Layer 2 of a small transformer language model trained on English Wikipedia (8 layers, counted from 0, width 128).
A neuron adds its activation times its output weights to the MLP's output. To switch it off is to set its activation to zero at one token and run the rest of the model.
A neuron's activation on a vector x is SiLU(gate . x) times (in . x), where the dot is the dot product.

Input weights of the MLP neurons that the questions are about. A number n stands for (n - 500) times 0.00038.
n0 gate: 552,314,478,418,174,619,598,463,596,443,752,487,429,427,391,788,397,565,578,416,614,583,483,504,368,552,565,631,394,701,253,366,478,423,482,339,675,227,652,571,706,433,453,496,288,634,351,338,406,406,605,363,509,454,544,649,913,652,376,735,280,492,560,672,734,533,254,463,438,483,533,435,549,273,736,500,618,482,552,420,561,472,317,285,602,353,922,320,517,935,593,365,296,466,305,530,522,363,418,496,120,513,603,517,597,483,614,508,246,481,433,605,374,296,611,382,470,619,419,491,470,491,491,648,589,550,665,487
n63 gate: 571,514,335,632,422,626,364,313,433,748,597,369,593,552,543,509,707,448,956,519,166,514,380,813,705,541,333,528,547,568,571,583,372,282,690,419,596,210,387,709,323,914,591,387,550,387,478,629,458,378,334,495,596,596,351,342,686,554,575,509,601,595,303,560,544,307,661,473,452,414,586,589,694,434,604,281,709,712,671,611,434,399,339,592,681,476,540,571,467,624,376,262,609,978,391,676,587,744,347,455,221,597,622,370,591,699,714,328,368,282,141,619,522,229,424,260,434,546,417,688,519,307,292,408,719,650,471,439
n64 gate: 555,532,444,244,368,425,505,267,398,352,449,345,349,641,565,748,400,377,413,575,703,263,468,640,410,425,149,446,383,561,543,434,518,471,514,422,393,210,369,495,814,428,487,553,438,690,415,333,319,695,563,448,430,663,486,770,296,562,545,616,393,535,520,660,828,608,453,496,439,443,223,444,354,235,605,166,350,239,624,800,505,665,396,584,572,299,631,404,394,384,585,214,546,332,367,540,243,404,644,491,408,45,691,617,259,522,379,500,566,380,698,739,633,399,490,513,802,383,438,360,599,467,518,661,429,491,675,222
n91 gate: 568,705,411,618,552,542,482,423,578,445,407,416,345,636,565,434,414,595,558,458,284,602,546,491,630,677,835,750,509,331,560,575,282,543,598,304,459,293,399,383,670,396,222,561,443,448,305,514,316,581,553,412,542,303,809,625,577,533,495,531,727,565,291,792,630,466,754,496,463,622,692,341,954,495,685,349,462,431,303,504,409,311,800,505,487,527,780,527,505,376,620,518,642,703,418,558,398,432,149,393,741,472,247,313,197,635,302,578,594,674,276,530,393,399,661,722,532,397,425,491,240,630,277,719,566,356,523,600
n133 gate: 434,257,250,641,441,324,360,542,383,442,622,264,244,553,585,658,646,390,458,400,402,504,594,500,713,335,384,626,701,633,496,289,111,495,742,718,442,364,643,582,615,588,468,593,568,619,479,621,426,679,513,455,639,811,522,430,495,528,786,599,333,382,363,676,545,454,298,530,914,542,466,717,546,263,570,479,561,473,745,279,473,557,847,577,600,496,664,548,389,558,487,420,384,461,394,530,608,328,555,517,434,441,298,152,500,559,688,411,144,515,464,603,371,656,519,733,580,435,560,518,552,324,686,541,582,691,433,156
n219 gate: 618,505,424,652,358,319,714,602,356,520,354,329,632,441,619,235,715,657,448,747,738,400,495,625,722,164,649,591,529,931,680,393,377,649,384,480,460,325,414,364,347,336,43,613,694,765,354,689,442,607,390,214,445,320,440,437,265,597,368,705,605,420,343,304,495,802,571,282,330,740,552,454,333,247,639,742,339,605,312,457,594,278,439,389,481,461,646,305,446,422,399,406,633,427,687,307,670,285,411,607,382,274,437,389,447,307,709,425,540,560,404,294,394,411,685,375,515,751,449,440,568,656,485,859,530,604,238,407
n245 gate: 426,440,234,532,624,500,390,648,420,421,670,495,490,707,655,580,403,818,490,339,827,599,823,736,464,432,481,437,290,591,635,505,66,330,772,644,453,367,671,338,663,707,365,367,727,438,677,696,450,454,514,410,467,393,420,368,471,356,698,482,557,628,599,262,382,522,452,620,476,371,513,325,433,277,631,465,559,585,802,545,323,402,600,685,914,398,426,334,649,670,374,523,165,509,495,609,594,693,566,500,407,675,592,500,411,584,666,487,490,488,486,646,413,542,118,470,435,468,428,330,313,514,375,829,486,793,579,159
n247 gate: 662,367,720,443,623,641,538,383,413,303,554,329,288,248,568,436,519,666,197,681,228,582,582,563,495,388,317,243,679,653,607,366,567,400,215,500,625,552,509,421,426,574,396,258,900,648,558,490,670,406,305,310,674,661,384,538,682,530,618,333,656,441,765,583,398,527,209,573,544,450,674,388,559,75,361,717,525,374,428,421,835,447,593,139,439,643,743,467,534,581,560,563,629,538,424,505,544,353,541,698,185,476,500,289,561,546,707,523,829,488,892,709,531,649,408,755,605,584,525,320,420,193,562,716,490,354,519,728
n0 in: 544,417,514,575,405,199,509,595,491,371,504,487,432,377,598,619,531,496,556,563,676,504,571,294,336,550,438,681,244,146,455,773,482,541,803,663,367,613,865,753,500,743,512,429,386,295,533,504,491,665,324,469,455,525,384,643,799,550,710,530,464,634,448,637,657,125,232,530,732,462,433,454,577,335,322,812,736,697,681,483,412,658,532,652,742,557,561,439,460,492,509,535,588,561,641,440,666,561,504,616,351,878,683,353,509,487,674,593,396,577,645,533,459,805,410,351,364,302,573,554,426,473,535,516,745,449,358,382
n63 in: 723,641,636,892,420,188,482,908,560,403,379,449,547,427,560,540,350,527,510,561,856,782,685,649,392,472,403,580,253,274,573,500,368,538,726,422,565,284,601,505,495,386,770,391,372,850,343,606,491,360,175,453,685,324,445,729,389,528,572,646,644,695,690,190,495,556,264,390,681,487,592,401,416,378,556,504,375,695,316,638,353,466,345,554,455,591,355,427,358,611,780,606,550,405,358,379,337,414,496,625,710,570,491,536,564,596,728,325,509,500,552,538,521,468,524,286,774,509,703,509,576,547,349,559,448,167,362,455
n64 in: 385,228,526,925,254,430,542,484,216,431,709,500,553,356,690,755,670,648,518,544,478,280,741,517,659,707,509,529,596,588,424,602,530,674,575,611,517,563,488,369,465,518,589,410,459,191,500,384,471,487,695,313,379,521,401,324,464,712,263,645,478,249,59,244,335,569,544,586,695,504,369,596,658,263,688,560,653,309,504,550,607,429,460,422,672,619,396,542,547,412,595,547,479,281,509,588,769,555,581,387,377,644,479,579,527,561,609,463,548,430,382,270,304,436,578,560,577,571,359,487,525,809,491,587,333,717,521,627
n91 in: 732,580,331,601,373,332,471,560,633,526,457,413,448,588,474,447,618,424,558,682,705,358,761,470,546,408,943,628,221,579,464,434,466,385,770,385,693,467,309,552,443,566,218,540,451,518,638,547,525,634,467,310,620,500,521,621,760,539,517,307,733,552,554,529,738,652,369,366,599,435,565,556,452,291,567,300,188,255,632,732,453,484,657,573,579,673,751,559,326,365,512,496,738,446,364,579,409,651,520,556,618,387,458,442,663,294,472,492,639,316,400,547,500,330,150,599,428,367,566,530,442,556,390,727,797,472,598,298
n133 in: 281,500,704,411,571,521,753,389,249,656,417,359,617,577,356,547,395,642,483,488,509,343,426,475,504,690,631,273,500,387,595,525,443,372,579,410,525,143,489,609,445,466,407,554,351,357,262,594,480,432,250,467,434,488,459,480,466,395,258,464,467,635,652,457,637,508,802,289,199,442,313,243,638,574,310,711,453,467,451,560,480,421,190,324,436,601,698,601,545,603,567,578,378,713,382,695,396,528,330,308,492,454,613,560,400,415,251,605,705,705,604,413,386,496,435,382,545,460,643,401,344,434,337,440,500,484,471,735
n219 in: 442,658,615,546,680,317,451,418,542,513,747,491,302,475,492,420,533,343,328,670,474,504,601,670,704,518,588,439,381,706,652,681,749,509,436,508,508,541,723,427,392,348,625,210,472,578,589,420,553,512,411,619,593,608,715,549,518,828,806,536,470,555,642,577,534,429,500,656,492,336,484,783,363,295,507,622,320,483,600,634,500,523,663,208,210,238,685,599,462,539,423,462,701,315,608,337,576,343,607,567,525,636,483,435,464,695,311,659,629,417,662,457,684,609,411,414,795,480,595,390,562,368,337,165,650,464,341,400
n245 in: 389,265,173,518,47,575,454,522,252,388,429,571,581,532,505,585,408,578,422,358,637,566,561,712,604,480,714,414,336,281,522,390,615,742,362,774,453,331,777,253,495,721,445,518,406,591,444,701,454,546,464,486,552,206,608,491,544,218,431,442,773,368,475,343,613,452,447,598,260,403,686,439,476,688,390,653,787,547,347,527,106,735,224,665,545,551,471,629,644,704,649,449,389,614,662,759,425,486,469,797,532,543,560,563,411,770,805,403,424,440,353,638,339,570,609,769,505,631,567,542,286,481,657,543,519,433,365,753
n247 in: 749,690,481,536,280,495,464,543,422,541,708,384,523,455,716,443,590,577,356,240,529,518,743,324,478,618,422,389,585,519,287,335,745,785,411,532,427,209,709,453,608,283,442,431,640,444,665,418,549,231,681,477,610,517,619,331,572,697,572,319,463,206,752,346,435,294,312,487,509,539,726,333,533,588,412,298,433,500,318,575,559,207,397,471,406,391,615,852,368,376,840,367,541,518,577,398,444,563,673,419,736,110,392,371,690,409,667,457,421,342,630,563,496,322,388,474,468,273,791,754,603,500,237,487,505,530,299,581

Output weights of the MLP neurons that the questions are about. A number n stands for (n - 500) times 0.00071.
n0: 544,440,414,510,293,687,416,399,465,441,607,560,317,447,597,432,491,293,472,603,444,493,507,540,678,744,203,420,560,585,415,318,476,685,335,471,577,288,540,679,517,582,547,547,552,483,560,306,469,622,352,427,456,489,629,618,590,641,348,628,507,428,503,503,583,392,357,537,565,361,572,458,376,469,279,587,555,397,685,538,619,434,261,459,395,530,708,287,489,554,509,408,599,362,294,567,610,363,521,273,340,287,507,549,479,473,496,363,467,938,472,533,521,593,368,411,381,382,390,468,453,628,484,533,381,651,753,388
n63: 568,429,557,448,426,479,711,263,504,496,508,511,431,619,514,418,679,418,357,454,375,293,548,432,408,535,492,422,426,423,381,540,575,754,416,562,469,470,403,453,609,701,181,497,701,209,716,231,558,554,555,595,500,399,689,500,666,606,546,441,530,420,497,644,309,546,527,546,525,221,503,733,410,353,580,375,548,520,589,616,585,273,487,580,525,483,538,474,565,243,352,402,365,529,592,318,373,588,811,363,572,572,307,552,608,202,571,389,465,524,653,503,493,423,527,589,367,386,404,428,473,577,389,605,421,736,529,490
n64: 527,352,694,587,282,532,327,401,507,617,261,540,534,341,500,411,396,366,493,484,358,514,609,347,343,839,537,521,616,390,389,731,477,496,376,281,538,709,381,563,402,435,658,429,445,328,347,340,412,562,516,543,530,336,655,470,559,467,451,348,465,423,380,315,397,482,321,512,574,547,555,579,713,433,819,431,374,364,507,728,335,369,459,354,403,694,386,595,410,553,430,546,532,241,365,425,530,453,686,422,413,614,417,584,376,450,606,553,464,409,472,571,497,446,332,546,410,541,434,479,457,599,555,467,460,537,404,569
n91: 471,500,385,360,373,551,527,312,404,507,483,454,564,461,575,491,374,626,439,445,462,432,783,441,552,522,561,527,645,335,440,383,457,422,631,475,412,340,528,589,563,541,276,570,519,503,569,281,519,626,562,481,641,129,524,543,568,579,616,395,688,586,428,500,497,416,522,937,510,325,436,710,471,428,546,520,537,556,422,552,350,511,714,587,451,605,606,594,422,543,609,705,551,513,435,494,549,301,415,549,563,507,388,391,636,444,247,509,532,691,610,596,748,544,583,381,414,476,461,503,408,713,442,837,676,453,621,484
n133: 332,486,483,506,556,561,403,296,409,452,368,537,439,405,584,503,344,569,641,639,284,678,513,659,630,531,610,497,603,531,620,465,475,476,698,576,575,315,473,478,300,567,478,503,591,407,578,569,359,515,589,611,631,585,413,293,450,345,755,591,546,427,568,449,642,413,509,352,456,541,536,416,618,309,391,742,378,435,531,410,625,457,479,506,400,552,491,467,440,606,385,775,513,471,481,462,648,399,516,630,449,352,459,371,364,717,596,500,304,217,611,460,323,618,488,469,585,448,466,394,470,523,534,555,465,599,391,494
n219: 530,520,683,460,595,381,410,457,593,458,607,343,604,448,420,514,604,517,405,659,549,395,552,405,617,348,624,405,405,551,565,530,449,481,530,408,429,465,287,464,385,543,189,651,624,630,438,394,438,545,415,471,518,332,383,587,432,441,459,471,547,422,407,524,451,449,405,22,385,477,529,506,595,522,284,466,289,579,545,351,500,634,430,339,632,570,573,351,423,443,473,459,518,531,415,427,503,573,528,338,630,323,386,290,488,443,507,531,529,927,432,413,612,418,536,556,530,681,651,519,516,408,538,695,524,357,604,373
n245: 507,696,325,465,536,482,556,401,639,634,233,482,452,444,658,680,468,445,641,578,360,466,318,370,431,464,666,720,706,539,355,548,428,325,542,402,559,543,578,431,317,570,592,403,406,479,447,617,417,726,551,621,529,643,280,446,672,421,737,721,504,405,500,496,596,427,358,533,408,676,301,437,409,464,354,418,685,476,493,584,569,266,554,559,474,612,203,444,455,706,454,645,398,496,418,188,518,367,649,673,431,395,420,371,710,652,393,520,570,525,500,627,538,401,500,640,406,738,421,554,473,244,465,291,431,350,442,517
n247: 589,496,287,404,466,527,528,379,347,672,493,510,483,650,497,598,558,316,546,537,507,387,251,759,523,309,384,546,369,469,791,249,705,725,457,278,510,508,415,359,642,533,373,497,440,514,432,760,449,738,581,470,636,239,390,527,456,425,460,470,489,541,338,486,574,646,431,450,344,563,345,542,669,435,529,525,528,324,493,522,477,547,787,626,473,563,557,549,677,312,368,547,488,357,483,407,665,532,642,318,638,709,531,432,596,603,466,306,504,523,496,440,604,367,551,654,448,384,354,540,316,511,473,522,628,549,483,416

Each question names a token from some text and the token that comes next. It shows the vector x that enters the MLP there. A number n stands for (n - 500) times 0.0082.

Then comes g, the gradient of the next token's log-probability with respect to the MLP's output, scaled to length 1. A neuron's effect is roughly proportional to its activation times (output weights . g). A number n stands for (n - 500) times 0.0008.

"that ", then "s"
x: 652,692,517,434,603,583,480,379,495,549,544,513,732,489,611,590,472,552,528,629,596,503,606,461,535,325,656,550,442,468,470,501,556,450,543,465,493,463,426,399,503,527,335,419,495,374,461,617,499,489,567,534,432,478,638,515,409,516,412,553,464,451,371,550,536,550,464,516,468,518,630,575,523,582,650,425,530,359,596,475,552,493,501,703,462,390,682,436,557,325,474,499,451,450,417,460,530,570,524,453,473,353,553,581,620,476,600,455,368,290,547,601,468,425,350,502,392,427,420,478,511,491,489,391,571,390,577,400
g: 431,635,393,468,403,373,573,475,309,334,440,524,624,767,700,337,374,395,589,376,561,514,502,518,428,496,640,556,610,572,529,287,600,694,522,507,535,365,543,496,502,560,462,506,595,495,508,385,567,411,679,572,501,450,975,368,584,765,551,331,530,366,414,425,581,578,578,456,601,520,398,326,357,318,418,472,518,358,506,527,536,401,654,531,437,415,437,478,495,488,520,544,686,549,436,514,593,327,560,379,317,456,648,453,522,402,559,539,418,614,684,425,675,501,351,539,470,541,648,423,387,603,391,655,445,429,436,525
Switching off which neuron hurts the next token most? n91

"tr", then "ou"
x: 480,472,419,498,374,245,470,460,527,351,491,509,369,460,601,497,555,409,527,567,766,497,491,390,482,298,521,420,512,453,516,571,482,415,357,592,575,483,480,464,466,505,749,383,576,623,468,428,710,570,420,441,430,493,473,495,421,442,313,414,533,389,515,505,351,519,631,537,366,372,587,455,495,438,560,340,489,508,427,483,491,532,393,381,409,690,498,533,691,402,339,359,462,521,423,506,336,608,364,558,420,392,679,620,684,467,436,554,540,508,426,471,616,535,364,617,611,551,495,327,493,488,678,664,380,437,649,525
g: 601,669,545,532,410,456,452,295,373,419,648,631,346,572,491,631,479,692,376,552,534,498,505,453,568,533,363,763,495,565,541,398,452,458,557,430,395,472,514,837,497,380,518,370,520,563,653,722,573,443,561,557,499,477,468,418,566,504,461,619,517,584,544,530,480,494,655,503,444,536,540,430,431,624,578,602,449,391,348,867,847,580,388,613,416,725,327,506,474,379,533,545,504,470,683,402,554,467,392,522,501,755,400,418,579,588,424,558,524,484,683,627,766,520,550,462,457,611,509,359,356,489,448,431,336,544,573,490
Which neuron, switched off, raises the next token's probability most? n247

"r", then "us"
x: 565,649,670,467,753,413,470,448,455,365,518,523,495,363,478,558,531,492,203,409,728,610,699,383,399,324,482,450,428,541,543,522,505,502,600,401,661,517,482,550,566,688,561,529,690,714,546,514,599,652,504,559,516,483,548,335,402,556,558,260,379,587,518,580,478,561,479,625,536,423,638,638,352,318,542,412,398,473,568,476,525,589,523,332,503,505,324,457,542,413,375,603,500,591,441,572,518,592,456,517,480,523,701,488,499,428,366,610,697,499,571,600,585,444,289,631,586,588,646,273,592,543,544,539,609,412,635,426
g: 359,424,640,486,482,524,614,509,349,440,528,728,462,569,701,520,475,579,459,447,411,395,601,561,537,593,574,380,405,616,583,625,594,491,295,402,772,516,487,453,341,383,533,660,532,370,295,557,530,424,417,376,540,649,775,751,639,359,281,480,435,471,597,617,516,484,597,446,460,549,698,634,430,514,513,401,531,271,583,474,530,575,821,614,519,302,459,586,338,417,475,387,475,452,485,517,500,364,415,467,334,446,606,523,489,590,410,439,559,418,540,509,254,518,524,646,282,533,582,388,498,561,697,446,481,525,514,377
Switching off which neuron hurts the next token most? n245

"rec", then "ip"
x: 456,478,613,457,441,256,419,376,575,490,447,519,461,559,572,522,677,437,498,441,512,443,473,475,410,418,494,410,427,380,440,418,574,467,325,396,572,510,575,416,642,708,514,628,368,606,496,431,608,606,493,567,402,482,505,601,493,446,368,657,359,377,409,422,490,639,404,675,573,540,430,606,522,535,636,516,511,436,330,521,473,386,578,354,575,355,492,389,531,296,495,486,566,491,603,496,482,615,483,458,489,359,524,469,604,578,374,521,504,517,543,467,406,477,354,565,444,586,420,36,437,359,617,251,461,439,479,614
g: 515,463,409,234,405,534,716,344,340,522,539,504,480,584,632,434,597,648,438,424,657,557,713,439,395,525,569,591,536,558,454,823,527,681,457,501,597,521,545,467,468,155,573,336,462,487,586,342,456,556,492,501,706,506,471,607,335,579,473,483,583,313,551,386,531,410,498,452,722,589,433,655,437,827,432,422,427,672,544,508,458,396,398,552,803,451,634,478,383,438,448,594,463,656,534,516,478,380,423,458,506,580,302,502,356,414,505,598,571,565,525,602,723,430,501,521,474,566,439,485,573,571,564,429,345,490,639,479
Switching off which neuron hurts the next token most? n63

"mar", then "ried "
x: 405,633,444,571,470,179,375,407,396,486,648,446,434,455,484,644,357,389,431,608,554,398,403,531,428,470,490,565,558,658,504,320,387,419,520,100,564,501,528,547,497,368,462,477,586,367,540,472,468,720,482,591,480,384,586,589,651,428,600,506,622,409,468,603,521,647,559,637,481,493,495,626,500,540,517,438,359,488,392,424,479,450,446,321,502,509,639,510,615,248,552,422,539,529,296,601,363,312,458,572,550,495,450,545,358,340,613,733,465,499,529,587,667,469,412,548,431,534,535,220,619,447,540,474,449,463,748,526
g: 690,540,468,462,531,520,306,426,634,445,492,600,548,373,383,423,533,610,207,545,566,484,538,401,520,499,357,608,629,566,393,256,740,551,683,501,494,429,525,757,435,613,533,593,551,503,318,645,394,588,421,437,436,463,100,482,536,372,407,521,366,537,462,592,587,652,675,445,379,557,513,600,584,467,485,398,406,581,347,633,615,604,484,552,347,381,376,684,372,387,429,499,486,667,455,420,521,404,539,325,489,502,586,452,618,467,502,477,628,539,343,392,525,340,512,449,564,624,611,391,509,568,425,344,273,588,372,395
Which neuron, switched off, raises the next token's probability most? n91

"og", then "es "
x: 472,638,462,665,598,458,495,610,493,505,598,425,582,296,488,562,518,437,381,453,471,532,272,254,450,520,495,605,468,753,578,577,572,599,447,484,526,521,440,459,476,502,391,297,564,752,601,542,458,256,650,668,634,432,311,507,486,501,478,633,538,719,387,617,505,534,336,636,635,571,514,470,413,648,466,467,452,550,494,454,672,529,438,591,485,536,532,409,618,540,603,448,590,393,509,665,597,418,415,454,524,653,440,534,420,533,615,494,500,548,329,389,413,599,777,578,546,574,513,551,298,529,446,582,679,537,519,467
g: 631,365,582,619,503,411,463,527,742,546,383,495,368,377,400,325,580,343,399,631,434,455,544,521,583,429,612,477,437,552,517,330,460,506,817,423,604,498,457,303,713,456,456,577,328,557,555,666,433,688,541,579,565,508,399,665,353,460,661,509,575,330,456,505,511,420,552,483,398,355,554,383,515,407,381,493,543,576,744,449,550,439,416,492,366,533,500,519,325,803,389,540,454,691,613,642,493,428,748,573,393,555,410,585,449,536,461,522,605,442,495,437,390,583,554,557,539,402,376,550,452,74,459,575,515,534,443,528
Which neuron, switched off, raises the next token's probability most? n133

"s", then "qu"
x: 423,571,629,579,399,431,446,521,673,288,412,502,413,412,658,589,566,325,446,579,667,573,604,534,430,562,427,465,550,483,440,540,436,549,526,258,532,375,435,482,507,572,456,461,616,722,736,576,461,590,428,530,440,641,517,476,408,487,518,501,412,530,514,484,595,417,524,669,431,335,536,716,549,539,484,457,490,374,337,517,587,290,666,444,452,485,305,559,550,352,530,494,456,558,493,552,498,624,593,639,518,509,554,612,424,397,430,540,580,385,407,425,481,265,326,627,522,412,409,383,451,417,515,353,433,487,537,506
g: 582,548,400,463,297,560,605,260,315,262,443,507,414,498,622,492,448,292,724,807,462,488,408,566,532,489,595,512,475,550,468,446,367,621,420,170,552,400,478,445,570,409,304,516,464,497,475,483,486,589,466,543,247,348,498,438,603,669,468,405,577,527,370,385,433,489,544,443,339,562,506,481,617,590,428,629,222,429,435,681,489,369,452,570,335,387,623,552,422,546,682,528,401,532,649,717,556,389,434,515,675,427,406,639,498,460,444,528,517,450,433,629,278,496,504,521,645,534,623,458,389,545,539,443,675,473,570,633
Switching off which neuron hurts the next token most? n0

"and ", then "un"
x: 469,623,531,404,453,612,481,538,466,444,605,498,501,555,540,400,538,446,393,545,405,491,487,504,558,413,506,613,455,538,420,433,478,466,461,492,630,579,442,551,483,488,381,493,543,326,518,517,461,459,768,564,451,387,580,497,588,494,482,518,476,403,527,552,505,562,492,553,556,683,656,482,497,589,709,568,503,474,496,479,543,468,377,402,483,579,526,503,510,374,490,411,400,528,581,557,439,532,509,455,499,405,620,484,626,502,530,558,487,289,429,567,631,429,530,535,428,443,376,475,555,535,496,472,496,519,468,555
g: 216,643,584,332,314,530,506,285,543,598,488,509,376,493,495,569,651,456,351,405,497,444,458,768,507,516,548,515,432,522,461,512,540,566,568,534,589,542,467,396,372,279,553,663,375,597,560,592,606,402,440,373,459,483,614,507,418,566,662,508,468,295,627,495,463,647,565,512,535,434,490,747,544,583,607,232,674,507,330,325,537,419,469,586,667,451,338,533,729,476,408,624,369,665,715,616,411,524,545,498,519,527,773,518,399,398,491,611,185,447,391,485,559,478,670,524,507,524,491,576,374,450,515,509,470,537,575,353
Switching off which neuron hurts the next token most? n0

"D", then "E"
x: 573,516,497,504,480,327,516,502,442,527,463,564,447,428,634,556,664,386,417,525,563,484,764,528,507,562,451,556,436,595,547,530,541,584,540,550,467,661,595,463,435,476,609,355,337,615,581,469,770,483,394,553,532,459,510,483,543,561,530,409,447,507,483,684,507,489,521,837,459,487,533,554,546,679,496,490,543,590,474,457,583,370,377,444,403,602,481,609,473,455,447,438,624,382,420,556,466,579,455,431,476,667,398,527,596,607,531,428,557,363,389,546,629,565,346,483,425,537,531,359,597,426,464,477,398,432,524,451
g: 424,481,454,345,444,618,453,615,455,670,407,784,439,506,383,505,296,645,550,506,570,538,407,623,450,524,607,586,565,316,484,562,352,491,275,439,371,553,665,299,606,423,612,483,368,455,322,597,365,449,626,475,711,464,590,454,727,686,702,478,425,386,453,654,472,469,447,432,683,490,419,518,524,354,484,496,484,601,426,537,611,366,435,592,341,587,361,523,488,374,648,673,541,464,558,442,442,528,434,500,476,555,655,497,751,577,439,385,425,505,625,427,486,397,666,408,569,431,530,468,499,506,439,251,371,591,385,829
Switching off which neuron hurts the next token most? n219

"1 ", then "episod"
x: 487,500,378,649,508,335,483,460,440,460,640,469,554,447,602,579,531,502,619,375,593,558,591,463,493,343,429,521,447,525,450,515,502,594,717,263,531,506,527,513,458,542,410,516,457,866,462,452,567,485,567,496,558,646,387,462,477,541,485,497,572,338,535,421,572,523,433,518,470,472,431,639,521,456,679,401,562,499,539,581,465,494,358,507,658,385,471,525,430,500,551,412,438,441,491,548,500,631,529,570,563,493,479,616,637,471,506,485,566,302,483,520,497,449,388,305,385,529,528,590,621,568,552,558,505,574,525,577
g: 603,443,764,673,355,576,390,560,517,528,413,560,665,400,550,438,476,811,510,447,498,606,426,462,351,424,538,404,188,464,472,421,532,464,366,608,560,565,381,707,485,365,449,556,452,704,542,452,588,623,509,595,511,496,692,550,278,487,543,525,532,505,513,450,692,579,304,489,385,488,547,498,548,475,522,537,588,753,522,575,470,592,627,712,528,497,358,602,584,419,498,533,479,569,295,520,457,653,443,533,592,438,469,583,469,577,518,440,368,492,508,386,349,716,542,443,751,411,472,421,501,311,657,304,560,520,623,207
Switching off which neuron hurts the next token most? n91

"ive ", then "is "
x: 489,444,458,451,462,417,467,413,528,536,480,473,546,426,578,536,464,496,388,576,593,474,502,538,467,235,465,596,535,517,447,506,503,559,395,440,478,534,420,541,562,539,443,502,481,477,506,457,483,411,546,427,510,421,514,512,418,528,493,521,474,504,419,446,512,580,456,522,529,534,460,459,471,554,705,404,442,461,557,499,520,428,486,595,498,578,497,501,488,439,531,449,447,439,426,549,493,537,572,562,501,547,503,531,566,435,531,498,584,230,451,529,507,467,365,434,479,528,424,408,465,572,543,594,587,500,585,459
g: 658,602,454,432,341,339,708,382,354,484,550,532,376,835,307,486,432,330,347,359,671,497,594,480,534,413,582,445,525,465,535,488,667,407,255,412,437,553,471,329,426,435,433,547,316,479,519,470,515,452,583,600,499,542,824,568,525,559,458,473,630,490,462,706,684,498,600,480,685,520,674,512,458,420,564,505,573,454,687,487,419,381,452,453,404,424,530,587,383,628,311,361,520,500,562,618,376,634,594,492,601,322,490,671,398,546,635,325,415,356,499,510,465,426,571,537,347,246,436,599,635,409,548,469,455,511,473,664
Switching off which neuron hurts the next token most? n219

"\n\n", then "= "
x: 522,391,418,536,506,733,449,542,510,518,366,564,585,489,575,626,589,390,379,410,457,480,290,462,400,423,509,477,391,479,429,465,584,565,422,285,618,492,464,213,651,626,482,489,361,433,611,506,597,557,503,456,601,376,461,447,501,425,468,543,436,565,528,480,582,429,523,637,396,484,571,508,424,424,556,360,618,521,417,522,603,595,308,181,501,523,547,398,468,591,534,448,409,575,384,536,477,789,356,442,507,520,417,520,406,483,534,508,526,283,538,502,553,439,296,591,492,476,488,745,568,642,398,390,571,561,545,589
g: 630,466,678,525,510,610,534,601,790,515,368,525,437,378,251,496,447,510,541,277,230,429,549,627,582,542,527,516,484,648,467,621,468,616,395,538,587,360,504,374,333,627,550,449,566,588,544,466,530,560,422,681,693,389,418,551,387,472,605,534,525,539,345,472,574,590,590,506,488,557,368,420,461,693,478,603,332,582,232,305,611,457,494,300,491,330,467,540,555,384,342,576,523,379,632,629,641,487,413,505,527,515,571,580,558,590,484,419,666,624,570,418,411,517,817,532,562,435,699,421,440,261,441,473,369,397,650,528
Switching off which neuron hurts the next token most? n0

"ently ", then "se"
x: 590,469,422,328,509,606,551,414,575,335,487,462,511,621,655,521,476,486,336,480,589,369,543,546,445,386,572,511,437,517,448,404,472,407,607,393,609,589,529,436,497,428,412,520,499,475,505,570,399,440,477,504,445,362,625,579,512,568,433,490,572,339,556,525,396,600,584,530,458,518,488,524,440,499,668,454,521,482,473,478,487,494,327,375,534,470,424,495,546,446,465,398,483,564,583,486,482,305,600,448,515,582,675,462,514,384,496,482,465,244,459,554,563,468,380,475,434,558,432,558,578,545,588,568,639,459,491,517
g: 332,681,629,543,399,486,433,646,584,768,566,354,474,452,478,486,661,549,383,507,490,366,778,621,543,512,398,432,434,631,467,557,308,712,606,523,396,432,439,235,542,629,469,443,666,486,574,712,401,275,508,535,409,478,611,626,565,492,361,444,662,407,338,535,494,475,395,495,459,567,506,617,668,451,531,462,467,646,395,530,393,436,629,557,617,269,589,467,634,513,630,700,509,448,486,497,302,620,578,566,537,576,495,537,434,505,371,659,634,525,715,483,406,370,342,486,466,542,590,293,543,567,622,553,362,503,493,272
Switching off which neuron hurts the next token most? n0

"ally ", then "go"
x: 542,424,429,343,438,557,476,437,514,341,562,477,536,557,621,480,551,443,259,529,492,434,519,602,474,282,651,507,426,454,452,441,426,415,587,451,606,490,479,475,497,451,417,540,513,458,511,561,360,423,611,533,479,437,587,532,516,512,499,582,537,308,580,488,412,624,508,589,469,506,510,491,512,642,680,503,506,417,516,433,534,463,405,464,498,494,499,467,597,508,467,473,504,536,552,500,483,440,578,558,564,549,640,479,538,413,459,475,420,257,450,527,524,472,329,519,309,489,455,515,614,638,561,483,590,461,465,554
g: 297,511,696,526,479,588,551,405,551,614,595,384,455,685,509,445,521,522,280,629,419,384,459,470,436,549,528,482,336,578,492,496,712,227,659,370,674,698,510,635,590,409,417,424,526,477,451,533,542,330,415,696,492,442,440,673,483,359,561,512,611,529,498,437,446,403,715,509,463,331,574,440,770,520,543,424,455,381,334,624,636,516,599,742,423,353,452,458,552,354,658,492,554,406,470,430,509,658,443,428,535,672,460,577,574,608,503,555,666,501,418,524,528,336,293,615,802,623,580,545,319,428,513,446,478,337,482,514
Switching off which neuron hurts the next token most? n0

"a", then "ult "
x: 781,670,530,585,574,543,525,537,562,430,456,551,522,495,371,567,541,327,271,763,495,507,367,450,366,437,718,388,280,519,580,386,493,534,378,651,515,449,491,434,343,432,524,458,417,629,476,412,599,484,471,616,348,525,491,395,520,520,684,474,560,561,575,429,424,489,668,727,414,348,574,589,541,656,531,533,512,322,353,646,446,531,412,672,482,464,439,464,499,409,407,514,421,496,631,621,605,341,425,461,510,531,328,635,564,523,547,694,654,476,503,383,484,484,564,527,461,472,431,544,413,755,560,399,544,528,431,486
g: 406,567,732,452,314,481,514,373,420,364,593,888,497,324,560,554,634,587,493,381,416,516,501,413,339,424,429,421,554,472,517,594,473,541,419,422,466,360,529,631,711,574,517,480,618,545,504,569,414,584,575,543,352,442,243,192,317,309,525,575,482,606,335,333,435,472,588,453,440,518,345,480,559,467,568,560,607,583,485,412,701,484,518,490,585,379,386,422,707,424,414,555,344,446,649,604,619,592,369,663,544,585,275,465,496,508,581,527,477,494,611,612,562,513,684,532,427,738,657,635,379,542,367,472,426,498,431,538
Which neuron, switched off, raises the next token's probability most? n0